Layer 4 of a small transformer language model trained on English Wikipedia (9 layers, counted from 0, width 96). Numbers have three digits each and are written without spaces.
In attention head 1, each number of a token's query or key is one row of weights dot the token's vector x. A token spreads its attention over itself and the tokens before it by the softmax of 0.177 times query dot key.
The model reads these tokens: " " "25" "." "4" "%" " of" " res" "id" "ents" " were" " under" " the" " a" "ge" " of" " " "18" " and" " " "14" "." "0" "%" " of" " res" "id" "ents" " were" " " "6" "5" " years"

Query weights of the head. A number n stands for (n - 500) times 0.0016.
q0: 485471698524595482646603472670600640483452439377244548482457542559336537398411541487425348424645466503384428340394377254665765558676292575372446411491619496314521614709447351394406458602432535220239522410672649588343563574420590581727403718307510600452384656538625400582618518266581610683
q1: 601462512258411539294585563575478391495330528608627426565546151503686474274507792217585583654471445271771343469594579413615331277339567295326603349594828652454664792384903494450628607545500493386772700418369433564505458742295590465559388662649840454508608291584541238550266406425549386477
q2: 406451674629518653151510490411431521257454605405618599662633602560392634308333516354387659039635512498465499564292606126666298467508512401327609622170272699573657654428663761404361631559429454489557450489444507465732740579530457552619419655431611489593535497562536711598365471208298713467
q3: 468576410536314342504492505538439586527695398749401376434610533625078401654446479598581513598709482647327571444186619619352866744601466503627261180574537348269510737440486494604503602616503739392538490711400595490146497404422609662555484442411524739382434549324427584203349552343414611884
q4: 790587535516325458490491748356526367380501223323492616443295387628499520185496460701459425585352922534511482396601596737529689579438728375463416713524432422654457502390398639623625392841455282579581292652517597363268562362617587531559613601411468652581282254564490527531540232574172463589
q5: 594623361811906355556448386666093339595594411756475722389478488396481449305523701330624560653910571590695533664723623353422357606525530385555698390482542467572543462259752419598414307533636465170585331424760474538516552521483790532561290451324323178326414356705368496545291501449455210555
q6: 685664352297507409581418649490615508319666410560608452521404506552707555882302746484460443434430608433551772440289512339422666411416532357473783534502254335135398677452286681446241568555316821441355587526425575585697198646395696628228440322547572385319405611616182681537382689522758656616
q7: 600329610513470321423336498453630542421531521330515208473650472528670331623683485621434766296498458408574571308346692433609603595615700391669526284146717464627777596316564616406436385758736571213576600577153355397549509498236536643583403663810500567552643435351554497460558714400261312528
q8: 609487753374641378519574429639302300581601359595389694676520780634501455375409353457315491199714554407491360378319280570614573643463215745591526733332640248275616302438529399609452629563427245700542563715303701362427478627472781540812665446281388527558311747672711516275468468240186674592
q9: 607536637530607521667575471622543417330272551427140746597515519499236309450393604250260438480454479564347323541644644641499580515566479231677547320511596532431516721420489664753550468511571509309459410654232531604324757343651277434425504621290395627595640462360651469462684550411569428639
q10: 825250329510395187492494416386520645239603562583571325382506751658701524252351401373587283390670517605809602420383519467323690572434569498538273636556592632537568427563563505405401613435419546621509274566599645551398605331322576518538518623444717572551430601683362395364453466600535759558
q11: 714278450585088504729476725566495364317344314543417513507851615670314533157556551636487463286638629409372374141582445620546703668528475495412394221334512553789562334671506303360451697561620251568419678686562617191552350558502637335776704521344363687556576577538547508535825512431347589424
q12: 358359548413745371526322651555291436564344603500438464450388663655600558539560506518658764643568421569523521328536377363419750680296519509459652420393580520514612736272406483710562434600654583289258390417529543486330427656475476427341568724647413460448362352451533180360553495383628521722
q13: 517582451269570308643446521284253303656456589564636097768657571481738566439624647547576474399506368508716385520394900626339292517554535408537630500654455454490322363169470656856611359498490718349537386170634573741444871443558550655509400495500314552473423450373613425478533498342706291371
q14: 562612112521462467505276687551278169277408573672379485622434423378422275531452541509590774533428468426510914466555660439289336532404536515417514422611370675744629629227593604433440284679891722639411564374351590517150263694645489174486504659553439434556556569569285726426499544525709529653
q15: 597446417578342247465516459426452377550449195559551629460316733529582778508467383562355350336570599573548243258298519657669572362530720564523441902113604302540591392683583493521608894362564293820387587638424578307525521519524641494869654616268596510255313356390452526491566477448321604542
q16: 505454494405820729651450567693307507551295522565613435430526217341490471722479424419522721450310760418590522577370632492315306442677304433593359560344136471612493542626642640577307373686497455510513506356256361589434714779593401601459701456368587488484462362511453403460420664599679547292
q17: 402473519649403378597592372389805507652524188471285713488482587418364548540412323622621430598604096577377330545607433474626947442618681586514382493498778421713492413533397646370733407266533444630529531745409392378527365065586333498710704591457844233507533609180545628407690657206518621610
q18: 241401377590644504408414676190426409589600666847735647470453278410332582502529736748539823541633309572506854641370707258410373377381415284678658459571416714469670644297710351494714528389454450582281662280392338435448656364420192457432464336505388364405724656578402489520291429397691841591
q19: 526391654700375778390431633358689436530371320336580709542550496598076627680418309429530694429484581481354287368249289470424534422365556362380530672215451623547492665567583555591548625506517333448547621393573641564475433581605342545476504451537630662761288457521376453455527532414561752602
q20: 369383538549353508562590439341421575419520368544533428437416684589479289465597683678593424509416456617567544342132763963654150259702434464396694664680817604534322396543576169270491371565503597461350577550555327302517395656856498842471404702707398340548408542486590565523360427396271498577
q21: 587344446209552556441728619301360160669623606482548285575745340591275627514403663712262653497544348514725779674424622155332497474404559247522628701596660658547618706465517458572636335461462544592703537163310448694574590351324520388399379490710473293542381454590522668594054395288572427537
q22: 448497415566516659649502554710365359611717413586530778461592495460612389647684392375162542572493709554466448395742495638566642581414500680694313293563464515275563522674460184297254540359324111515615682540352478469398510588615429187456522421514729607152532489592407357648754442584376532541
q23: 383545409633601591521548305511553348563454987313338323409626466182604473504545656646613794636662169365575312443457634526315312844546476553792553651368554429523570718276605200708555239705618593421482319243440635460216568507505645754201524367455307290567283662348579758520292496403614648611
q24: 459271453459611283487347362563850492455402547316495678489542437614710732557590478518338745584589401473528359618558651677679303479323666436413491530522565348556531482703312646920465471409399336513470261688500437347589164423528629638461643563461476350565416531478507315464424331330654387574
q25: 424069550655899615564303537584077347532555606582685496100479264324520519646531685498564643550545376468651837732403617476192448542397111579373597654600264300573438403260626480490635414447603702552579396400469463558538139571525247451594524497737411709357611327679567710530434611615659460556
q26: 367459494199533373537586430469516434357480471435716516423191463625736625659388427563310569650463620453400512558534697508427520366420379325749562549698671581537601642150427509445587328586048435614617547248440338473339661508697386707297688674524403622507543639412363571597445490747775686150
q27: 571361657436589386560603176408606743605511459386684692470402623489408514368697387492372480464529667656279160489586396772651494444806618497534303544614769490604393215523079577313374269397342120438509715642491414361719466607564530453788541591367681640569493626506274363369590406790717524335
q28: 340626834538395534677488476509712418427763329766470536502305579550370514498476484427651502510685465591661306342460418401409800357498812572467422561388582214400645688336525214261536301486244553454289592537504548513388462400475589314723528479621481489649485619537468685573637599542368290568
q29: 444403606544474483553447468409547457633322370425474707404428926791258564327504701474178589409426490543599273488869258502383506526525578626656358461477623624304453532496546709519520475487564402350751432733432643409353389844457360542349585562426483657824435153696339279424744499615350316587
q30: 628478486532362472301485550372639763618539420530679684485576574563808677461596487616374520404299973552425229334418514699537446743576546703432551537519638272560365168836205235628483038455198453540725384699295439488237726455611215629409736519240651528543254375467595514271609503435442574619
q31: 317539781453463470652673262552667454388442467779699730892588795353596242254556320568357485367609346700453260491617326675645528651523590750745447565253281397281718258880454351608383492284438363738357328862522585446699402403395666401644652433416605668636389615384244217326475515639359623298

Key weights of the head. A number n stands for (n - 500) times 0.0013.
k0: 349269874628369310492528409426722540657379469366423503607600567563147237414441604510663348272520522693517611531432469508374650296616494407401518606537626355272638768598709386320242558507411529601435520801355542543596716287480310930894290538453451754311294618625558422555502555456585509470
k1: 409532665399191675625247532562673395447567547551403491671247507770897739457273361489221431423454465429277112554462491421343519754567657285762486248297442504334457506541604769765730593452415590863279827278586582599602628610469698955641566627439668400408231436399460366445446562079455497476
k2: 482522431440289589431323339626491628378460491498311514605750339463374615387520594785655615043807447358713299674419763309436587592543560512338427593403496380655581536544521853453390616348591533414232575817499584252605635346384336523607611352275638383647549374557736544406368574568355730397
k3: 576354727393484679552393290656566511687714253803686255547629371438569366549650570386390471520703459764477653513692297563650475349694370362191444521268823316455640640612633268418287363565441549845376560690555429556519326421675361458509329359482241333339903590498359506911352337185333676576
k4: 718719426524574541575460552606307363781708616688349498516455507196853540301437578409544617553555355601326454671501747262483470471213723478469441578333305528882469604311491346156371681795279577351331577643432459452353285573613494395562581506904239363449081567932434641454406396534621485450
k5: 328777691909476357256664490711438434389378350542572823653350437607429458389616146670583695738781487606537398774328646362530324799765458421697629236388444160381706335388445661526597419474263374403312444345192554589301639405613699684671728363153513454594627415650479581573270591629599336441
k6: 313388582436385208758425508122576403241753258484493515637612430665567687827565478379594526364532643594824392532751518463523447477764378465441733563657663579309326311513560292414537215563248563429219651428442304518661673508514377498660536590551620323593679284636334251863553217624655430576
k7: 787489485566492573558324409455701576479580430270412298601438476529501542622938296707188431393705383481422300133391549596523721536607691631447698549289551547361745500450511352513279490517548426326241551507583551361536470598757448643566541540610664800338318417150719493620331560219313566481
k8: 387765515420586222562283484440311610283390540606479348512674510414425559348498651504739546472569494866412449375367630483661312337680463530378401536295467394425566670493623589495703613578266508489690542477448334548521552280727607567450382243614511574391519408759797466525527493426375649464
k9: 471449677734444607255539435455489487471758744570409577836559548671560535389302619244502683431390506400450574604527473306195741375513496358256236269338512645257580597490841626668340437473716669334372500683375358265503508377730455546730453288691481554432512754623402539389458471362334541643
k10: 538606811646468302448414802728534155572363769435437281496706329471457680360521583444718386573504338599520296346636703252430741479481699420228553485649429244511721791619640479554427748541584496431441583670699460735295599554378379400614570552449152401467463191713200501274492448334429531747
k11: 275505592264459457396365570523445743476366584481541412548729717357353822293648475523491584541264271726374407338296335643560840535428691298212623496359541512460652490352376375502584517545538465714543663496199604358429520554497334558624423664653431537464437291392590639433665828891269621391
k12: 595592706473375628366294516603288689567361232194299298383181607659714354365387384605617499414588557544491541456634599553395383592405464404616578657374551652413572634476549399498619445608435342438491239485559664490677715696744577595490541672532409617564379422487655280749290456323552426403
k13: 647626667471630440170496460559343343508544481764321266451435689899455484446269359578570481525489415332512528420600529305445640778410692611528560313931477264273394448731615470704409191628559496512342598440316326574510286682538496461413378245369582651652631484615769461647503588474441623403
k14: 454367274785428639337420675315223556460530361451618575648456439447561715499264233521605664344340493442679413554625406503610388828476834436477575622446627500554657720484822553251615393492592411573400272428831543592539398552657483259429415611948452418389371437519160327459472584522206609646
k15: 340622406383596274555424367842266541442294674495240495496601749492431756624284644354472673716652249549419373402368693675603516589527565567413309505393272229591570443768631318424568607499398580343742764592542493361362506435450575222544403494644503336556431283514542532354389439510883695533
k16: 631269447746653470797297547436337682428439473452391441774609576316489480665534716726670554573485340312452587422581371361532039589576391516813494530513498383506346372249763688168624574370664538330431491421358358355575278572680374339448491384649406532555554506335729345594490546638510517554
k17: 505228402681718469409512496588796339381275301650654654468434677636379413943347515429264813878291356774442647436490636642413940337409629453306509513294473641553571691571552573810421404476551581627734292583535525405351761283190533256579372503616490554307421491360438675036550506187553579253
k18: 617304367505421570390443295725531489405584312481740678735243295379482790386488589563604396641561589577661558406480757732469364732437343572644703548284571611341620635603434546724319460373660513606429364552449524398538569348502125313180388601647584362586531619440255436446589677221548425453
k19: 844198453276358753475311611576265716395521456479361467446661457425821478470420777501304550034527513720632721737846493690459246392313189551552508422202350530634459587464115633336552601196595435615600575601527607556549371459546382365479449573661532426732555372411627669372518369509542521550
k20: 427505635539752371740376624412578468626545838765384619424562501555532482536166275342618564550493319532886478409303495390186398456750299640511565619405299444564642403630434294284454265859417294477453540688715621769457365369297241782236443435205752265362405747339501744772739747335498673485
k21: 535368392256709656382502415439553368607590486858608524503367305523392564282591485548342433380465450546458616683426706275420574522507430695714771646666582500512379545605561528497533614401495462824321680465328584519584586231536300523628354484660594454504593151541474623446365549225267186492
k22: 174769101454484521838283587709325477560569204499826642601428509353596487418581340574458394667445489497439585333534274496614541460798328616518291126557687695372527503576535454246426625330555319474580654448338591419396533415442771495623383720556454606264592533489516363629586367565780606578
k23: 519355506542505809534467496157484654414636666472596543332132593556411507376613573579617620751509575481614560806382586551496752468376624727788510804325685312569338490459487492143433557265578381525430107443369229630500216603589205435352581152528692833477559395575504626415600695242484593652
k24: 330539572510584445563423474356612286679969649459348319705264383552499524560675395284415741557511404564511242851471913278738680217531607497536535442495393450469298489405361566602668357234224597430653323498767579190544669770515608618351559256573574666583336399262626370506437512581692489088
k25: 784348532652428381495609480546340571339372639354777554509506300491424295487759485482682409462243506483545722513290556379575299850850080413546675644543652474647357448583503432449475548504470609368252446308517736629342565663532477187518500476481623542461443535460786410740412426690425471361
k26: 567766241588526400734520461456694309321496481591738756469186549460570645588248678457629350575222485284547589555549596489511731302372589478479433567466591580374055811444708466427465459483616703356319365491623291570526202490608330551458458592692736340532442386414493524656525895455421272340
k27: 398592562637809234395587765434714464574345505704584647395322593293544261724438571473347493345314336549286723509503549509200541392636494512406461322368330536551479727283318599371593508218394680320767488380571328268346428574535669567344692600340616620660758606317452444539778456755615655556
k28: 511676345501430513358335405569367467517382514280775560609515809376657243656668523461342464334425586820454480386468522666347614457466348478580586285393689313748573646785431299460602479616501544634559509450443314940393501207668468654779406651465505269320259561445194445466552268527722547697
k29: 702596408582537767548561581469291341929358362576455558482623535599812501329373530488441503451475462478395751652433681259462495327603358491357573302219391712479539378425306807541791491271210368248441787436485849825659328368538303542448622551356401785541396564537623560630325193650103465604
k30: 643668297565858655748484521473451444821674324625371510605415638382625604530504525411576522816391680626389502411557551210329625166717556755274466511596384327522444660407641419338336271342031524645460368645203376764634707874508411360369405368099292448701518421552639767494704150360382795394
k31: 335576584388541448385388499583325517446446569489324484576520587332549457520546525641649250460549442619521585400450546294572461399516677916368515488234442572618823308444485832708681567341666476495813367446263301538574496331515777385479561502361423730463364414383341640604498572838525600392

The vector x that enters this layer's attention at each token. A number n stands for (n - 500) times 0.012.
0 " ": 585369499620483552324413409534525388377550497536643596573318351611440588401520486542568516462568659310654468580459474390515401735508343397803642562636551522373315375437601584469498393573729476669081565436524497493549459678508390564500516522629560450572560394381515396575376591412505383484
1 "25": 643408386537430614444494418377473500460557477531644583575335323675340604597485327447579441532522551308624374591516502464608489792475435480898597564625601434386328493465528551550374467511619533639065537451460555424467431530600432453554503535463656483548500334562584363626394622378433422540
2 ".": 495457430605467631435475403386422508442541529526594585561362204655420581505622313478552425482505614317608424577519486445579498811506470391850510575592627481414399387453569591553339526465636513643052586426476561413550469543553352532479578540544681500625495399514556389617411566417355346531
3 "4": 635476420529421582460536407417494526405604521519661583550359320657372619609503374460581410503516545287623373574510500410584443781501470445868550558629586390329374466426518537590402466479603505640039499421519581426472419470520392424528564559552681532584523342570594380672426616386418379550
4 "%": 510502475669384635422433407402492526377549562528668496572404367621367667500541381489557400524459476204674364531583514412560470714512428412830641581679620441372355455472515507532357394485665480549146536478511546444498403590517433513490557549497748575585584408577472473591396631356439271566
5 " of": 633423445635456645531489333471540571395629508561646545571325236687335548521464386512504332454554516258619390567515467459583436785487448403824590534676569454412324393420611509530402561461616493632081562500476575515621452512558412421516458576487689498613521391456526486508481611434418432425
6 " res": 517474420610439604418447369457496591386625516608572528542337227685364555486623334553555356567540519258608448601480487450610536642400304469906598535673569402382422494556460512578409441471652545527084518570499539551587491557497428518523566526466675426628479406496608415624423575369452342431
7 "id": 577490563566470564477451336415533577492602438572514548542323345666347520471448345514513287557473506289639456525487480481584483742582451556839547593688622474407338400443489522556416514504669514636062599464554588488565458514590359425593515610544757506529426323502487321542454634406369353513
8 "ents": 601457381664450570457393286395549574370576550539650528626391289688341565494534392497580353482515502235631417496538542446526466690517448397836581618705591479424389457524410583605370505498608454646053505490503587447479503551507440461523575520526693541613517411493539453577456583386409299513
9 " were": 606433476553485571410387389431537622410618556563622507547305317597358549497487415553574448501526508323653466458559485474541401708502406460883655570766576438389429393437514567611366515469651486639063557497469505486606451549493447473503564561488692565645555360347544390568398602366361339469
10 " under": 624453454529389635451435355512591538398629597577535574637431349582321581487412314567486392444547533283590461498493492434621460747565394453891558543594537444380376440411522565602331565449604503627148530480409566618603563596544400457459657533497686455640496332377547426543393625482395314490
11 " the": 599428432565481629415474411459553535375618587557637599581319296547392529514396410505565437531483515269745447516474493434614456791492406382834636530694527480393406375429513577601411511401657432621086693452504554458470462542501400505499606551489630477665474404417505381550446631450422377478
12 " a": 586418439623458607449396451434483579388639607557614605602346342512431506488419421542549418566506542287644461468436443489578456756499394467920621556645579496331343446385504573611442486399584382602055628492497533486541484507549442423533596520478650420705491445441593446556411650413412288532
13 "ge": 556473441613391573355483372444543537335669580603628532563354280617435585472496382428491381528500529282572440479483549473595458750622472465914619517669548506400327420489448558536327487494578408636148570541439572438506410549594391446660570509472635519679446479502537424540448668454407269537
14 " of": 638423409606444628468495304430524584433639510618646591593318212665316560485431379511504360500562521301581399530517467472588420770504442448855573525662552479414323384414568541535384582401612422660114582537471542475623461529549430447517499586485663527643483427461507502463502636449458400460
15 " ": 607449495589471606333483427334499483476628559619586599607376269616437592518484402469561444560562573291579458505428438450587456735581468467903570508681590450298373435449480591603296465438635445586061487492536522443562489468529435436481549656562675469654493341471486438543464593394498348525
16 "18": 651454395566440605359467391386513520477651514559641580573357290655354589578451367487595458531475492354595356524451503470652424759481462534941553575641574446333371495406498574581367487423609478641093539560457532393504445534544456433515501553463628513576478410550582392613455621346456345601
17 " and": 582460419617477636428499300453534543407614538596694591598421254569382532561524345504541428527490450316548401479445464466595489770530468460902587546652574453406390418424493528645374568465571405657127598460528574442597456597579399525473578556478622562669422431380501422444454642364413285449
18 " ": 592445502593468617353494423336511482469614561611603602594393273625424590526481399478566428544547564290590459500430437441573459711586474463909568501666604464304387424448493581600288476445627451580055506511539526432573491452528433425464558684534671479650487320466506453555475591380495341530
19 "14": 679475421553443627376481402362489521472639538531592589563392271649379627577438353417610463556456496342632431517465505441638430746492455498925569565640570446342361454411481534557370506451581517662073547532461566349480475516562471454503535592462604551597492395534567380602445611329467341582
20 ".": 503505433639498627406475375387435549450563581537586575593381176653412582495569310490569429507510597337612451525481489475607486769515456448863497581566577507424406365427506594566315541417618489632092624478458535380571476523518412519442618566533651528685431388503538410570448545383389299569
21 "0": 624495427529456616417539440431541542379634563548671547622400256617406584511424344459621422497498463319627446517504507460614432751504486493873511566642588399304384471395418559618359525458598480626055542510469522430446395507544479437463573628539617546612456331571591423586455624350429347590
22 "%": 516546468676408616392437389391489555397583614549661470579403335615370664490501381483563393567465448253671382473551517437596462666508423451853643571648585457364361456440485506542321420450640462544211549537502524420510404595497489490467593572498716609634520410585455497559417623311466226613
23 " of": 636433459647471638513508315455540592408657541568655534566335221683331534525406380496529312491544498314614403512508460469600420722485436425846574513650552479428336378387581505552359597433606466638115593556466562491637443496553466422484500610497659541650460380485501505482523596400450394457
24 " res": 511484418618463602399466356443485614408629546631586524550349222670350545489566315543569342597534500291611462543467480460621524595397288493935589531649542433410437486533426514586379468440627525541114550623490536524590496533484475499493621549460651454665428385513604436593463568333480318478
25 "id": 573497571583495555461467324397531585510616463586526537545334325650348499473404333498537269590463491339644473477477474484599466682584437579860533579667611495427354388411457509565389539489655493642099622514551581460575453506583411413563556632551726536558370314525479335513501623375399326548
26 "ents": 595470391674474560448410270377549592399594579550657517634397269680341551490487381487602333522505481291627434444526538451543449634522435420852566603684575500439403456494378573615336537468584446643086535545499574427490504537494486452500605539530666570649457397524532469546490575357436267551
27 " were": 598447486574512561409405383418539642425641585584632480545318303584358531508446412540588423541525484384654485409552484481559388647509402483905638558748569449398448382404489542624326545449623475632103574545459502469613452524484488456475596587486664588676510356372532413544430592329384305493
28 " ": 601448581538481632332509415320525529472591628623588595629421278602426583533441392454581448535529536283570439466428458415595470675562433490906541511653564489337375431451466605610265491440651477571067510535507533418584485454498465422484571671572649487667477315477479458535468565404499340537
29 "6": 647491491466448590400567389396499546463565620564627566639398248645370573568372378422607422566475503315608376471500526429680435724518438540893512510627563414338371454426507587556352531416613509648127532580456568380508432508512448432529578594519608525641457368545540407607424596346451324596
30 "5": 642496462503430589421565411393496553426564618588666562614392261622377591572409399424599405528493508328624373464489508416664445739514455526897523535628573443326380448443450563579354512413590471639114542575464563374536435477496474415525570598498606542618450338567585413612449601332466312600
31 " years": 613514453625402550332391364439554620455683565570689596489347274731455550507418356473593386531513408325591493460472588403690481621540370497881632560612524474448380503477546522525326567496573420528145544628466568404613425489486396521470576530441591531667433427516464405567434626411439269573

Token 14 " of".
Which token does it look at most? 11 " the"

Token 28 " ".
Which token does it look at most? 27 " were"

Token 25 "id".
Which two tokens does it look at most, in order? 25 "id", 24 " res"

Token 8 "ents".
Which token does it look at most? 4 "%"

Token 6 " res".
Which token does it look at most? 6 " res"

Token 9 " were".
Which token does it look at most? 9 " were"

Token 11 " the".
Which two tokens does it look at most, in order? 0 " ", 11 " the"

Token 20 ".".
Which two tokens does it look at most, in order? 20 ".", 12 " a"

Token 7 "id".
Which token does it look at most, and with what share of its attention? 7 "id", with about 60%

Token 13 "ge".
Which token does it look at most? 10 " under"

Token 24 " res".
Which token does it look at most? 24 " res"

Token 22 "%".
Which token does it look at most, and with what share of its attention? 20 ".", with about 20%

Token 29 "6".
Which token does it look at most? 29 "6"

Token 5 " of".
Which token does it look at most, and with what share of its attention? 0 " ", with about 40%

Token 16 "18".
Which token does it look at most, and with what share of its attention? 16 "18", with about 30%

Token 23 " of".
Which token does it look at most? 11 " the"

Token 10 " under".
Which token does it look at most? 10 " under"

Token 26 "ents".
Which token does it look at most? 22 "%"

Token 4 "%".
Which token does it look at most, and with what share of its attention? 2 ".", with about 60%

Token 12 " a".
Which two tokens does it look at most, in order? 12 " a", 0 " "

Token 31 " years".
Which token does it look at most, and with what share of its attention? 24 " res", with about 30%

Token 21 "0".
Which token does it look at most? 19 "14"

Token 30 "5".
Which token does it look at most? 29 "6"

Token 17 " and".
Which token does it look at most? 12 " a"